Layer 2 of a small transformer language model trained on English Wikipedia (14 layers, counted from 0, width 128). Numbers have three digits each and are written without spaces.
In attention head 1, each number of a token's query is one row of weights dot the token's vector x. The head spreads its attention over the tokens so far by the softmax of query dot key.

Query weights of the head. A number n stands for (n - 500) times 0.0004.
q0: 669570421681598579434401583442439487558684691652489610364505449424392653528537392453503563608450435566508405621440715455500408550576516492575506558450524500505539506583382474444635505466613315636470563530633387640327443418280586427441521456336404505697474573463494534583573357318425461432522471512468439592478439725615552569416483717506370457470475571456483634581455368464461503511500
q1: 442519418471571360449398611427570466743399439581484373500311494390587420432424516500494470559616370469316419608464536515500574506493533564482465541481476566416500605416506639439273370467710463463444538323729754520670443509509388437345540258526335611152473471534424595420563644556327464700578525820392555634500674471459419516489522642700425487616446627437346465506618313554497518592491
q2: 407320458479448518466497389574540444418619596495500428490509445453439615529593668480503518529380370541451545548408601563598555482456546435444625533362423517492546335570617318384409459219660522419517443550616602571629554464315329297450722454561431578377475509486560691448480519320411655535584503551367412514528299400548524448348568520575482595753511304416473457503529654454411541439542
q3: 594401497408442650548479419500611698531494536619483563643489493288561606440552516516605562330578513583442566497503555624525587334492431580619445202462433411545582550474435546617635524539397516429437546517495500517464580396472529444568390676475414508758554418497489564642564497366456530453516629324677461447385350376500645416559557464344546422426406530497486454604517643303505582492500
q4: 519568572431509448431330382597673621653447554480592390681566480509447442598543766594533446481523520591651479482443449543406338366342543416494656497467546593420488503521409487448513486652521432288438488450583488619593494383549379515518612597549248664529318561479530777332596490447509596478583568624478573684692494533639369597508417625460432619536680506595344530315397530506701598561674
q5: 546464318395458626602645519503638668421685621300510405440374715344351436319646565526681580461546485494464437468500574488467635307542626500476351365567559380675445608522376517635571402611318550640534414593340428619628509469430466686593612455481332451604381532596586697551579517404478406434472426550446405359491483777417398378635508416387370203431598535509470430519497469401625609457423
q6: 416614668385378324456503538403535463410432520428563568299450448593374269650677419568632387458711480412584433506610552666448551492503475556616393581533350550696592551537541284705659473506571612599445641446277494497473491511436474567523514553601506434500542360520418445497581595511494410394587457445512585627372457532432603343479580384458361384341763506427556299578560633506473494455560
q7: 428442497316341552449539533398492434446269497497401603796398315489497642539593420456603415573446582534503497530537374409264568302467472495385637503405497581505591606516532480495641510558389471526452505547428320500405535495508569521500592614533303455557430572629481335538554430553497500455410400526644417620481443524438551560502481621360453419444608411513631640671450638576456343560466
q8: 643586478468380776615485481486553582722357462360484471826534529522707434465642342538438529465449642515551580577542532631361522416551521464494541421563517472436386667582602606456520475643484500409646348327526341487462562515586549451509664428528385585663295449572581596494254365603528605452479464572454482573586441469550521484567489588585664445570552537521707426439666399351384476900573
q9: 400535527469679489547690463488551513539667454331524456540752393652546606579597540555476404647422503533607326632405570656609507512514391516449538424199728584507276731523646511418500611559256348539378388568567378588490487490297267430606408578541364516521438703464459703473379639306514351563517437468568265473426397602290465538479593452493467479754480456742482449453357600666633648461586
q10: 625521612452438419596582625508374571575516526404461549359306516408483453530380523503325646515422456463450445503530508584461482466557448614640426568565519433608512566432465308627432600566483330644565619428442360594344243565414669578534355579482599568405414574446328434627546667517297711566595477286274486469431390628494536344621531370408653548572624387544592448451500597515468575590599
q11: 399567441475494503432442522354470513565497307323586421397489417360511414570471310338536551548628526519489511421446490550455456547340438372585442413459524560540422472567478319381366626444527505560569385597575410491579489476583385430290703451536454503405317606566412551365335385378608587653548383658500421575592557514538461486475563583483468576338633489461275302535514503557525635505543
q12: 412308577469522458439465616587458451574536450482613508575599477627543338664563614506362384497367534658624484470480397511477615447636518550581452768489398660503553614484602521559462653486470392570570638563539662457648453631455467382408462500534591503515426469457500529573385695522500542449541500593518521511632456411774652564470446581525390454563494467550333627216520497699542455457427
q13: 389455481664432694309454516523225584597612550482396500575573462487366314555445615538551676546527600303438509398384444381513316540631377512518584541580693513438471677547277748555585529608577326480438344544403503464464434288461450415364587296610487525560494477512443392497478679457510643645506568450382426456396574462459663555540621429600479721381472754567513478462294425478622612682695
q14: 389591711345506384427410465394664422543448400608640452451395432611759629727485522506474310355503445519721629506237551524649565431451443427578306639629479570456620526363612650494374676572308494614575545345518454480625465457485356468565578439448378596248723412413423586506547631438494585394557500554503399456472513561519497471494649529652438616585535325488385624563306331532664352401512
q15: 418519460456514664469409422509374435410443587451524522661533395469327579466462419545474675539602437379538563455586548613593416609430406392447445375324546498613478517530481515471518506544505459354438455522527389453400341619444634451530562552471552530460356577463535412562519528491571519559526431470565532352472614375568415531523481323380596473488451418451537470388468468398519659470633
q16: 409650569668565613325556446544420466214626561506624497387285417546444416682497572555602370487537433370477550548367500558566309699490587521491228395281683551556575589569494755413412480601503460587581341453560343653526367404391513519621544455335726593490509406636449536403579621466600311658638494497646626356468523487529464587500573422422527569421563405558567579506264597529687442676578
q17: 328422395691419336550489388584340512520503632514671451420345546467471595569593621364506731600494449571503715512506486500518494540455567421467587378328305491552557342532344578744569465482500425565555429497539419555621520477374480687506612444431534615469463278606562409467666408489628681409709655593444540520512503376582506595633479539509364399599544306592475289433500483524548447363578
q18: 516326663374454379481434603435516563368493399536474584637478387533383350769411582646406497300494546594195465574598479540443614485583488562731467582624346657503320433324513469637383442490448450686569684521534371362567615531491345395509277571369527459544543398441245443774360556494516431653348585517503593513733466316497448510517301588536479520554522667564466449405619548558409482553566
q19: 374332350493500510597525714703422658383489370281536512626490652553532569428559307184393375770574537547582484390375542373674621415530524497540625572461405445459421437491552486421441600334351387388503429482353460587493754416346560436519651322736411396422475428531526493650567325418379685640421554581521456452458303448616491373418571461500653523436609632571657458525563389416441626553431
q20: 431398535357543510571378277402562522614532482433441428766718637592611428484395503393590368393729503684661322542318497404520451482493485358457582648601304806570759610323393455507627541401364491625655655512448606413557487553540506340349333571438592409565466405622432643542551594400507424303478503385363466344513568513526534347652563552513517517573580690417548478363447389455467485469686
q21: 497359525586471661580506474515442531537444687621353422326646536536519678399521597461526741384340350460480478235590440681404429416516479384370415381474510452478510437591487671432657494388609566349434382512576484383394312636451450386628522481520639625352393405313683510659567295625468415490749400463772549431707604445494515629454523344451328533525519458350527357358536491616487643339478
q22: 781547514497358515588611506542552405696387538368555532487497352538413514666574592581549399429500318381648492449685561574488436590556500377495413546658525548464546583511669427700494438441503425377520634380543324610473534464642480432592447534509615411521413419445440450428489475539411526530643458710464596362565476386526432434368624564387466500368540654443419614666412286497535514613670
q23: 568447578522420497524497388570469521543344323634361460589642427450533310549509500448318595594357514471580491551433545459538411511419692546689515552607441488351586581604373380608461558525509544621592545622503456348644482556390434713692299582488413468787393413697649422540419536432436503613539533465684365524479474336606486540415422589731507349662572328659478364551628590652540566515453
q24: 504591405525385434545497314662438311566459481552669375374377471440577462507520665483445604493252625507444548692568638447650566397376656401571360225510623572524528767645421507437438678592576315681264490380399553418567695503257446473604403535594161714565658388517448621476592459547556437343551557482442596503637580548445467396416436563370548525357548524434355329279341459597330546573705
q25: 530406473638321423533442294495356480543245627567503570567541398397471340527489503431399516392451429500406447705643545437407639425411354432390609462518442586515467349468411621639535532418333445441360610473486582370549559480557333456410639524437569465544369482422479555449621419642446491392544666588377586734453415312509390359443568672542689444359494405497390571609402556536407367607247
q26: 479306545543651407566436458471399446520413287484786542614552564224385591694576612577566475504364470507542415590543422493741609534436317569546637570559466466728518300588621707286673368546486659565551431421566489677618562547642425555480541566345401345577384496453542511426527324423619528797561436729570410323462595729552674472431580570433340417551538693338420500678450384375514586201649
q27: 585456543190294450435612670690456493486623459599315493223554443530670610530746454536558447586500559447482579554432713549470526716559418510637691820478524385670397515496370523383245536652388302671327605560576385617347615574338539550447655576394557458641559655546369425562554414743763463433464383390400462511338584670305401511549474628522453590311547471638240334493429411301628603584595
q28: 647500519443401304396595490419566430494318599669394415634759403437583526380329519648572578540409621468709423754629451588510738432537361519405632410520433383564579577513663396625663544376591421695548513673726470446490594591599465271478468356407562386181519693503444530685481525554523510402452459380372535497523370582428463428497417335404598439619474708686521442500648564598533410494468
q29: 494583537474462440619597412560531423434681574491522663460506569270430197379521411440528542442509560506370694413510573446584269449545618604532468400519483578574345693585491284323384528330390399277366431331610670546519385313604377432421521444598345579392476465558588626579584524394475455532617430625404437454612513431669444415308635699433372426491506553378526500451436531656516524691628
q30: 698682582364328484399557552483420617497564534532462609482549384516440317466565479485466510541376459479475306485574580323611460542453752515344556539639420598563594231515212549416493575453362533355509629464433472420576683500406410682536422543668351533380550481372531278388570410500559519563458311603370441264463497549577445515628500615413556665494430420310649491603522418488503529640566
q31: 574497512584392349541479478385645479449565602624433532640453601526381506653428399513472343468401590215583617409536585518643392548613361368568490537566582584494382471601441670376653443571431411421681469534470564542326413567410365472405350516548603457447542401540745694278615402314740574649522573819367600386292694481544408491475398548570446468571578512458381590485587411472652568570482
q32: 493500496493406584443596325543343486463551528537565513525302477591663597261666409396461693152612497565373577362493321551577572481537564371349482364543357599716605397437432856626280516547026562601448482435520700678390295431578601412417396243543440552436524460731450606669468411559525598353542653310542486619518631582550433389542444291373561563532344468547568578461416619511496456483635
q33: 482515527451778589408445425700578541574405320545521503563420610400491398421409404512646550509403293486439479536553350314531470360573660523480621421413526530415412454692381709584544446488318494534500432500432668491564524307568380500602416497283481480462588476520515451641639455659506594408482361391671414313382553524568463437473471431512625448418459491426381675491377447735323480549372
q34: 477516569575612490598396487418729494612538394366548574504509491448571401639446466459437517484494346537552547494398562424575282523588377585664571463557479569373487559602532524394601686280690485560549468665578571487376500369425345415543364471401543522447461490503462399251606497371510348451382611590450564463422586557756665656346600570590163575687645569289366497325507547652353413641469
q35: 535466451300553474558458438506614599412658583431428474453543486475704475522691663512626529399615485580409573436555382367459696531453442559584547405298337549651416525674466484587418578327478263652566641520497547471655375687348452515506620454634555410442694688452460490503454593629457519494491548381601571409604487598586389454464448625541517462555479552465880445482528427435193591649515
q36: 507541472532362485476518440465428558514463537446536444615597434322540635595682472553486502527667382528485418400465491422614551455456367470509689394538627469526442596621419393543538446573479539422477469517468515391576543581450514535491570471324571542467491534613479370440601327551675405505523460367497415427469518498398613433334567430439564703467640531579508557512419430476387529516447
q37: 416422606404469300530577527404459573592416611428385451455481411649532553497434462409475411245442406670397411503471446666309247483554526238472347649489494432435428506264629480433547398461481385627508555528373556680429459532508427470516575431372491505373413545465478426475457506545425556466486537339567603551563664497577409459604473503455488645638497402539535489465641527629414539436578
q38: 560473532406517577536585461461598583344428599454283470612455530740404444384353574543448527591375730412650587604520451560534583618681697456475284420355539763554586503640582698665625411406422481514602428587522470585345568440659763516475468536487524538418669483468575561540377217583431600547529525270434487600442428552262577421341465414460612588667422513599566536407671510539520246339392
q39: 463450426550543437318453572572441599357546369586573555458348578543443612527453663467379527517519550591676484455435825647426569532373500637426520503503263390557672594666292476431389308393663605596560533518624443680473387509329529626291513598659614737695612649408588517414468419576365420359433367555472346513542586510643623536465500497411454351619685497547190471474520615575530624443602
q40: 473488403554594466549559451412651551618399581432420460697583545473667506250478548369529684554536495391444565494596648586524529513281650464424430420491478276415295658604598605626460560464578390458480376450402470485369540480574559417517441323515469609503456347494506491652477550587520344330287601500475358384406703405540489430463538254465528605528359437571521489449503412457570659601545
q41: 556444645638485523357423540539414497744580681491425491461545438472408512509547524659451618308555390547388509600379307628633565492506555448489525231402348567539469396551375562691597409394384723468464536553448409437550533656561401597503414500370571547478500627665576685500560599462512425267440500481500521365452647652664215571544559528658615412473600363549571612323484332555546567494408
q42: 592592579566285380365456751615519390580479532539543524583481473507396649752583569623404322649429564466559332622359530666433549535480442650642673527429594513491516387447461514620647605467577444530572558421549470256490474559417377681487534706419371612415506513656513566396462507631532457606351525483439562491618227381352482545270483467520621780351618538402388391573490279622438384456343
q43: 736342858663640454559538536524242651641313271546617482434395463507606513681522506556500562558462425468353477428387574408575330292456478456475483479580443510326437503384612479513549601537579519514551500353481291623717408414513435555452753325377587414393623373484516524510464717257626581378471506331381440506569690375520556334491465350393351572519415500375611559610388400460600359513551
q44: 546568494422607490503523452364618497586712311667543497504590517389512555266569580403473535400714546442518455392670432512525476574643426659483561391555438464541586674521361500430449516299385515627680747517566701566432374360336503473615341433491510459633607451605570506515467644632393324494405603500654558313458579624518477503579460485475620591440362638299433455432556473521756506430426
q45: 497479343645427548661535718406593371463480349492649517514562500335313572567417544464446419565426301535415580506472525428398494589414367617548430436413477446324418395442533242600525611717491442425544527454424442332420684613526664473683407470564547369456474555494473571563459354546548488580606383456500368394432494473470537590343447439382632441415687336483661265412374544342461625555389
q46: 626557329457560572620622444333506366452472469376417570428381575491462500435457330599534532408396577405563445533512474548561384553500468449389548494430352550552494543459545429579435449563438595550363416418675534593535539351436536547533574553633518573597666429595332647576558355457331200512368503582488532544434544637464466528689461409406635318583606572614459525773520478436382497538407
q47: 325699376381450683521648388555525500181481683421621448680465494557541616408437360332455642493684689402550641424638471583388560393471530550618397456423591611643535507544232552659548664607472588515527201640328471587425441503593579452704493577592397561430573418355476496739593153412637550482452391398570493459362632657406671451541568391525571514256330528609563407510256473542454444335575
q48: 507549455396419493351302604589347585616743391474440652382593548404185482539450456406618598654503533413638524438399461566540468719536464407614553507325301521463627350493555596402315575344726392344351566269589351496318386436659425648500635437532291635340609482197580479328298504503626376389408426427563420677593576396600516671440472518363470536544414431556672290479350544562528599634537
q49: 675503406575754608462659373570548475437441698491532674563516368348559612619524472325702388366412446641564313427523615606582481600763494403446439386446459387481384356537412588535510388620535537467457377471587409599487616320328512506672543560446450571590703645423427624305585370522522484523671327692393485466644603664528413443291539654461534634425484443506583491488432429389360602485404
q50: 451555509392337577438514649604380351418565417637418375570586412512579527445659529503500456641377577543576494604357550489500400473460452565489500433461678613389352620648473389612687557473345401437363325571624576388485470382438433565416497509488535520597768767520372485310459523416527518558562686447604606345403453697589446470392484379682522491600441411421585648532439494548362373434671
q51: 478538636523516289488609447341472475575671577591538494231444535478500415459569659629484471465584387685411586366523287389601405435442559733473414633446585347537430429524356520519540582814325546585598584583444423627532525554521454571552701500551447433688503424421528345639531690427371746461598656523427521478453684550541456427528605465583328338435708425387589407565468648456292426488555
q52: 554800330423570269362521629529588528390538416556573468308817480471485522682542577440610513374422434467532386438363436620539620508638441497385328390367527506537360500610594403465500460468422573392479491646515436507645621509655472534369393412617543497516419341470425581570621483433550522529349537691380437528857398647425544576492580516522342497457475453363596435343503165419475500494512
q53: 771457487453660598559662454639503362394597584543490503600237527533388523427375490437644408669553556725420632353404393378432679512517543622515636368526535582625400490318543559331455444550546586658439474395379594507436474386566654662529545585483711462638384523446703574424425521516665316277571618582462645336584376438471311721565532649683236585532448373394393620578507484556583475503500
q54: 471574534387420614337521619595601531476442472503510307422391294423491459673488512393594487555518587439331531375359488353633487611584438608541557550636748647488631532543419487529590605539368338477420328595595455510448559564643318618665436576589241521507539545433528461576696347503418375643559469474553304466472589418409352560304483475455551737435447534521407366398339540648547509172528
q55: 351507547451472358466233503547322740682414352452386674660520579538610473413552400490728372584458503592420701405585624575341761512636558354221569348455489415333538735590568533579554482528704656461487446512490382429581682523594477581245629370276478665536562635589575489517470614480743549423306384429565480563470554340527654425500344497655438504594591490558414493460647553551377400447411
q56: 369748630683673430428379566470536474284460401549353534693477546487471566617302667520638418507566359382403613546572552547606537536487633509444413483142322618500553497612510556503629384426405644655526546533624598592537546560400494510526503493453507356455557403576441476457542592417550772564529446686472636503451572263487559431628561650694366510474379356547705657552490297556245584265401
q57: 710632675362324655478556576424424221552666755605349588228539630703588420537600178304626865411503641535460496450470409586511573663411595703480504642711488468493500418356450327423362690681645423511563435510640552305444575476380482489588570381409492388747472551476424433577575508461253353548560261606393684383546485626594541413572487613507609425699450637490420597582374613551551500587546
q58: 584555328448420446617475655474516488289465493574371589250425304633658625468482404468494573595391476445387556405731500615654458526419548521470590480634572500419365510457503406631527577545513485570577532671515331622356528650590484500562583583375353694683470577386677591660644442318350384346366694480651610565531477453728533717572542375458558448350333740563463535500588575437535452463593
q59: 611418587554376440514581602535243517460500312418511526529239513564541489621527555391888347731406600436660731538650405195427628288640404406553614392511523594620710493500395530652444570378514609291490626590391604500670403673583545542452493384642700765345637742517591424468503523554394597522417510526597503710531287447517295511541460571628590471403559483370367490569396469535482596459398
q60: 574658531383381618374472298506506778524562458601481432467453491548420356362358587627443328542551506356503416591431574418507423600516506422446490372761390723574500467549500584465648534704582546493410696396629422428601440506346314369555512471462527475314530413528275516503491500678414419578559522536520628599444387579456443252406414545603249418519356283425703459631364553487341503399608
q61: 782533333580464611328487448353523354302486456485629564255629551546637474411668392284468503574628491374497471633602485590513375412410506574393642497428475474439480537627640545618524665373637595694516601533675587416517410321401433458497351392566538475531615705484552322408429662348618467520407551650483437596616681520744469467565423477672542305619503558642596510471644695471480494519256
q62: 661391474614524489416659554626480474427548343557439600405547655456601419507637566527390455624558494578255411613542359583309486391500712417535565507406134610444442445543607621446618606466497497321435390439570473298283480558398375354549272527412822380528500595455590631402712409568497394327362565391525555678347641641467604540470329442449295694520663500516549600685507513537459411319552
q63: 566621618543621431429562384393684626669423353467471401296452363451519597614356491484423299579331491612520541548601620565410546555678461607515529661542416570384705427541555815516729395599407606493487554356613609687361522394711481436644613445354537631635454301575596543568459312456383556440544569439476444437522466503558539497546497559542514513399698548378676439421523213751458616438422

Each question shows a short text with each token's key, already scaled and adjusted for position as the last token sees it. A number n stands for (n - 500) times 0.0018.

Then comes the last token's vector x. A number n stands for (n - 500) times 0.016.

0 "ich": 436635439427494523592495514476433479471572557659373597450573405466418564477351451534458542635521450588618385703453592425532467393537639588577487543412446553444597578415416660470615336460534525
1 "é": 503541397497397549575493528505427474568511415675471527607368412585394524453426530544489542542426487478562541566469617489555487490489627570547521584509570458272637629250521645465593397508536344
2 "s": 514500383510452463530476643532429385473534387710306654509419455549465571485394475457438509455491457510461476577427457414569537499563557534611594537461574501462530482482494533472540524551557494
3 " that": 547457466526466521482460611451457403466528497749341472559560360468399540558367553378502457479623469491519455540507527464526472478616605515431600593572498519476495442542599444493540395610598417
4 " the": 497486508602449516555498609532419405493513286835390552586401409526484464522455529460519523494628492546475522500482562500564493455494648548695544525647528405470438442511517511382520424499463420
x: 502516515477436577584638467649511439383393689442549798654511494431477579373513402426543415469659405562322548465528673617721480477477588639539507276435476382484437475587572385396627627490578443423638522432384321685495541437495485606590516625345530429441457662667489632361668473618547528908388572655379520669357483535559556380618450436636552466322288616533579494579538610496304625538388
To which token does the last token give the most attention? 4 " the"

0 " G": 512609441566520618599421590491435354547486486777303537463497442351525580494446401590392559535478238499765360710275541398503606370503705492722494504439639481496553551532290599341606471451536610
1 "o": 539568333494426687520549515580374321538482404809343498543474413584566516398405410533407566513481429583561239528405483399519465378608580427779485641391588406481535610401301568536537445503526532
2 "als": 530445394567471571464522641581394467534475485778416562447531461540579497520399513462473549531484495621572433620393519478499589404501631489764596451538629405485576442537412555526617460530527462
3 " |": 610441422572461616520472594497449419508504378822326507475520309476569552467437539498559450505574514460519447473504565472498527375524569545643467534571663308527518452524390552412663477615476523
4 " A": 543500427582279722565512609604396373447503436810313601573436345496408551414431430572473482527612565477329535522453555388656579390547724524767531545440578463607522552637351608554551550499466541
x: 420517407536647752577712297525301700536323586596615620627360525555297570473559418614525726491697636485490406514624673445533401555419397428506467504508467414660447580655582648509562566473329469460681287435373327581298492660363508628634454822487495469484431550502286509237488654514687522564609421645174558530461599399459512409460310552447734563553421347612488494418539511379400597508574
To which token does the last token give the most attention? 3 " |"

0 "ar": 436674366558403501579422611527395351569525418835349531568521329658511474468415282420490562491538403570635382652494561447462559392486637556698469510430635394583462477533451574487600359437480508
1 "ly": 475599451552530533555479645541416421538550393808354571469557391592560507555443475457447561449558456548551489504377472477520556370564617523649483446530558453512525477592573625507575374481408477
2 " work": 577505326596353512563589579569372365480606468797284435449506518468487446491467488523426489607408486642544473612311519420572484445540713548657485530500620445460439565481472551545522541584514466
3 ".": 549535389613472533442410686421458482491543423793391494502593375450626513524418462388586565553626590568462580559556509408488567331628742455576547451521544497473418460549567603359581476544480493
4 " Th": 479309437674351656474531617572380362425464427860311604443527332572561536555381421466440538447489513411314527619435606398561463441526695598720522513472549492633565572624389444394546461385543639
x: 509432466624452709569642211515465457404319824439451591630506419492441391478399545501289668486488532530567406366639559500601473460347548642283421396399382506630434511495458680536617651385483479758516315399594508466429621542497715639572470600445474300558335384518290580218594847632475369547661385293511754558295522533737494461503615552428486489467502539663475467549620645382281587442448
Which two tokens does the last token look at most, in order? 3 ".", 2 " work"

0 "ach": 530644473514588432518502596442316419527592469739386595386518399597394532576427363559455396545576453647539424577431572549514528430517608545626520612497646475480553539546304615490551430434376483
1 "ing": 528540495523502529483447585566402424553537388749355564545520462475467467537478449387487550478562435547553503511432554516550546448568626506593574502560602473438474445445477597495523489458542383
2 " c": 616464290680501620668607626578349356499588446813305579422505434424588497488493362530429598516482491569372443561328566383559598362470661556766515542424643501617513461476474586439601460461318608
3 "areer": 461458392518463586528480552521497460540567464812372560503405513490458459454604576453503534546493502489541458484425524380556479463597625505641462352459562422438466392637527606439682496609570381
4 "==\n\n": 540550349581496704398476610484502346491495401978513519676658400404468527388510553434552514424572523373452503472495465431471479465497706423643495558487696559561447442629414370351526473553515422
x: 406387610724626455343544159724215528308162457372503580709751615658455448651472615635530689475587324579413420567529643653467336553533424586516560386509385492503616609705603394469685484332440476481531311519423522579545506597358599347396476504367618434498385600502374593408556409442763524645442501678674474501380554454358677393512489488644558405287558594611435559497667615483430513564536
Which two tokens does the last token look at most, in order? 3 "areer", 4 "==\n\n"

0 " |\n": 430499554524491541463450456437483389545449405819485464520593433501494512472459559432469462518497487485608469512446494465457511518527657485668495541588575491540559543519494523427396524627498428
1 "|": 532478497565410557524533565462486445575472254839427493474559301496560487442418502399471481446591410451481467466469494549463400432500517542691439526584657483590366402563491468364619591613460458
2 " ": 652484424434461666427353518549440399531506337869394533480522366466586470523465481501452527519572484511540348546530521395456547369601662442669461480534575390528451482539513537394563510638484514
3 "20": 555435441542483512473452481467492467529458466627317607422572271558394470593444475485342555480509518529455528482505539462464559427617609575649547520554410482422394527551579426381597483695530411
4 "02": 438513406622446543564520649443448413573505399695185515476477396413439509469427304450380655462518635550324626418416445495545481330493685567677497672449572496504439437577361629415551455642469449
x: 381436360792488406651697514438177475536270895534684722606410499556370397475470506319421358541623365412433445567575568475695590661600542514503576589507470546349368542554540655537572551365529562469597402570483258444350567650562461490472251444516417518557596302577356373474526349421477477452540273561377551423446653360527486373617474290348567267459646463654662499335657677321420580383618
Which token does the last token look at most, and with what share of its attention? 1 "|", with about 50%

0 " ": 411505499365449679529348522541468414506477397783335560478488375464581500497455476522460476543543345496635419605435542406475516408569682447641493509472550392539483543487491558439600474600488558
1 "2": 461529387539466505546452622547493421529463459638233611532492389447464582541457485519536564528540515494652527586502516394567557414613562526704550574530542435495557531463465600458620478598561571
2 "nd": 702338431650460632583590593547306451496594381779350601483414374486418523350321474459411533478486469629444458516374581564567468376512664488692431557501609517624587569535406647538504482556479542
3 " pl": 510234337652473534569598693503425266521447490803272533415556491525622475476432408545440575573418588532287550618340695399506586500537661523715506566494640383592481542572401500388608413394443700
4 "ace": 475383428577476639565466645481421500480527455742348590387561426477450478563366472435390626563630591458362606467461546517525542441545671540705475389461547491543599474457441645543582513497395546
x: 617570294697346722696632305450394587516462497441562785676490569419545491417551426547442446566589420489581456630510480408697633641655377306419681269432500636701523576546206512566590277722560635409602252562429422420349366396526708509507477616506510588630565539321536629553683583583554655512624426499536321612566570635417500382440518394421427312650324535562393565574498460293378678261576
To which token does the last token give the most attention? 3 " pl"

0 "ace": 474617432590482525541501650507415502509557466833348588411549419501439468543386500411400628551642430566615416513408473546467523462581674543689438430474547483535535446524477606522540522492399482
1 " and": 522583459494482509527491522489429461515517339823422471555517374557523440486501524460476528521571510542527433510484505554517523451548644506615536520639548467458426407542503495496490443514499499
2 " was": 506526478534471521556403596543494439488618407928339509572522385496499638481491546428460544413613528574499480524419485443615583424516690501638472442517567327445372512544495412465595517557632462
3 " p": 646311424679381685580659601617432348462491544816288604463441338402539556506415375543459556551460673623338465585435695411552564422577640482736576492492615463633479565630527547498641505489373671
4 "rom": 382291462653465576544531622433373329456506429807288508409428362568580387355402387497323497540526681531214645491454593454578550376539702517747404547474581420524444549577518538469552440429475665
x: 660428342592594715581860547375630415553413584430477500663488495339295530454363497434368509464492473480411552601827610479664480648577579460379447463401485551552475324353411652286744667611548405545547361555396618693498345593228564549524280631535482485418382437547649306562457500412635324479497493325450377428356433586373542231476355376611478382521533806538458400405564536371353581284652
Which token does the last token look at most, and with what share of its attention? 2 " was", with about 50%

0 "2": 494553497521528485507470633561459419551480480677261581522496428458469568549484493544558609514533579515656531574512513415543531397629524520691502581523566438497599506476450596449553488595538561
1 " |": 470487496515456581518473616501411403503514350857322517490498320501562497472461533461578501488584420539532425482482533493471528393534583555671446516582664325514476422535448503421626477613469528
2 " -": 554519419619443569510525531473371443472520421839376509519525281569572383415413496533488421493616505566529456519488393499488600367615642448636476493515531434500475403567504349489570441583465464
3 " |": 598467473596473583528469602504443412494504356847314532474495309497564503458446520467560466488587527492513464445515545493494523385528587560656466507579647325513464411529466489408634476593471530
4 " ": 455486425605406641459426544558462383510482374847334577472493374475605482500500485523485521543561669487456357511615531340477537372553680449641493507509556383513446481514508521433551453593494550
x: 554510321566469430435612378556553543514404491482713611705502445630555380396682439513343684612673485410355640459742832552712430571321595555507676398271307340575742505687428458515540484457514466665502466469657459580462540521409563498475436637695466417484580394349468567384509594500544374543424375574439401498523602452564458319493418489353569541239385590548497492428428544399428531524364
Which token does the last token look at most, and with what share of its attention? 2 " -", with about 30%

0 " |": 427508517479455573520470611502411409506518342856336522498506325502566495464466541451579497490588479533518429498469526492460527399535592555666455519589660326509444421543457481429625469604472517
1 " ": 565494447396449693479360546551442401529486396834329572472480372479585481512505481527493524554565343522592368591491539376466536382581666448648465507493570381518481498504489553441556465594487558
2 "3": 515490355556458505602538552514479398564549410696255629521401434476484544504499379557530542531554485517583543563472556415574573358576566542659527521494529403494534528471483537385627511576509527
3 " |": 603468448594463604524462607491440411493498360823311517491485297491552515484448512465563476498571519487500466446517551484499531394516571563654458510575658330520497433514432535408642482610470535
4 " ": 459479417594395644461423556546461388514487388836326564469483373480584484517502474527492536551558660485438363513616523335484547374567666443644476505495570381519490497504485557439552466600485559
x: 558452313547459428464620377532531527516374447485738586715507441647540388399691412509364674615668481368380669487753823534737513566330549533495675380277301340615719515700435482507554467434519472648507449490670443582476525528408560512464482622720488411512557431313439558369538619535546365514448379596449379493552612424549458381515420458351574549290390578545509472442456537401470537516364
Which two tokens does the last token look at most, in order? 0 " |", 3 " |"

0 " in": 405581531534491473507434613658390417567568362814367557489440389600483531526474497453465444468490450497569414552432518405549571488540687512817500545580559499519483472489496599472581455511434449
1 " H": 630602341516501615501493595465381355489550465823203626502626440468544481413476532588401549481498432642594362721388564343576515483627664551771514501370564515516589600488411554418582511444472608
2 "ist": 652406400576415613446530591627381442636526387844394522539396477436474565506352455496385598549501475597496441601394625460485507382553768450725581469418642387475630632504483629434557402465426531
3 "ory": 503459366602427498514439599512432480451614446767345464435514465518485395582406422427422546573529595617403499522456581442612544462568689570626573582616584417427467499467417620456569499486559465
4 ".": 453479439567477506430420679410470498483529422794380480498599372447609531534421472394585579548627568581422615564581494409485579347610717444566563450530547486468434473538546605363556475549477495
x: 585483431654484378476735553439561594431350711466551814789651489594357461503528597607488496451521654419476457640714623508654585624729453325388503317296592434529511570486487463301706513508348628664403461583535611515515620494450642464474479458626416505568572568657420553572298594582388482709414602778598518592439595549349582265405414323432612277435647672558474501638486695456385531551320
Which token does the last token look at most, and with what share of its attention? 0 " in", with about 40%

0 "am": 419655430516505446727453664543444453489559500899335622547507458560546536554342396516479453479578507647637428721448594459544557577598600592679524572369660392606521500507404602546586431414521614
1 "er": 475459416512495487591466694491367465478504408798365610480446411569508527505365342432435526555629408603560521556414579546532531400500575501683520545467569466469569418507468667483525469475469484
2 "a": 538442430529388557557489593451328387550525378712345607517405440614534438499479462495437539522480505588511515626415454413571453446590617515674541555498568495544641422475488614401581462443598441
3 " at": 501503453535490491511551494535426392506562296848366504497453399562546517512520454478392456474558553578494449489459559388513569508514649467689531454577575435432508504511490538491511445542520475
4 " the": 497471470612461555529529604568424368472495297843384545559400410540474502496452534475468519482596510513486539509444546478562502463487648502724524537614547433485494485498448507367543396491474439
x: 439556551430437525619662397596432380428350669466596746699497514370509655402522387372510481485578425550333528487536672640614426518433639623519509296435458373572490521601562495361651660509634416381652459480417294674479568388466577568528549599346571413457431698617472540378653484565564582962397577576396547655414417530541508414620418503645581483329308591487549516538635586540357630579373
Which token does the last token look at most, and with what share of its attention? 4 " the", with about 50%

0 "ation": 533570483513522523520504582511419424521462425807345551500456422513442444575439439457492630499540491536491478487514504505454504466571607472519511503480587362445529454441548484488520558488515425
1 ",": 467530495548511504490482586486441425445519344815384569496481411520551486529490460444517598517555524515491480499456475535466517450549632520638558522537585413420447414528506487425507464511524497
2 " ": 654506405463424672479377525559461391507481381832330562482481385481594493523494457504477524559528487533550333559532546375482518401571687442622489507496550396532458510500507535413557470606492546
3 "ent": 596338487616526560522565624585421387545523459818340576492452404497540568414423396496472560517477686528366531617410596537597491334568731460561542461485680386498554480506448533463522587429461493
4 "it": 350332485674428610547370602644382340518634448855374592347325438566551545470346343555311520504558709447298526528421566452632637355567788530753425450403744470558476508522468592357564519525608703
x: 486316443623718450739765319461581438619330662582432706535544480517467423399478588638392710580541558392551493505772655650662712449273463627441499424502652675572420460538192465460726483313559294509500254475526402599394629393554531389451525641450551598535621419290500351440637445594487354505438522352298524518722609511508462341547436513289458409468622487351780679500418340239550494379468
Which two tokens does the last token look at most, in order? 1 ",", 3 "ent"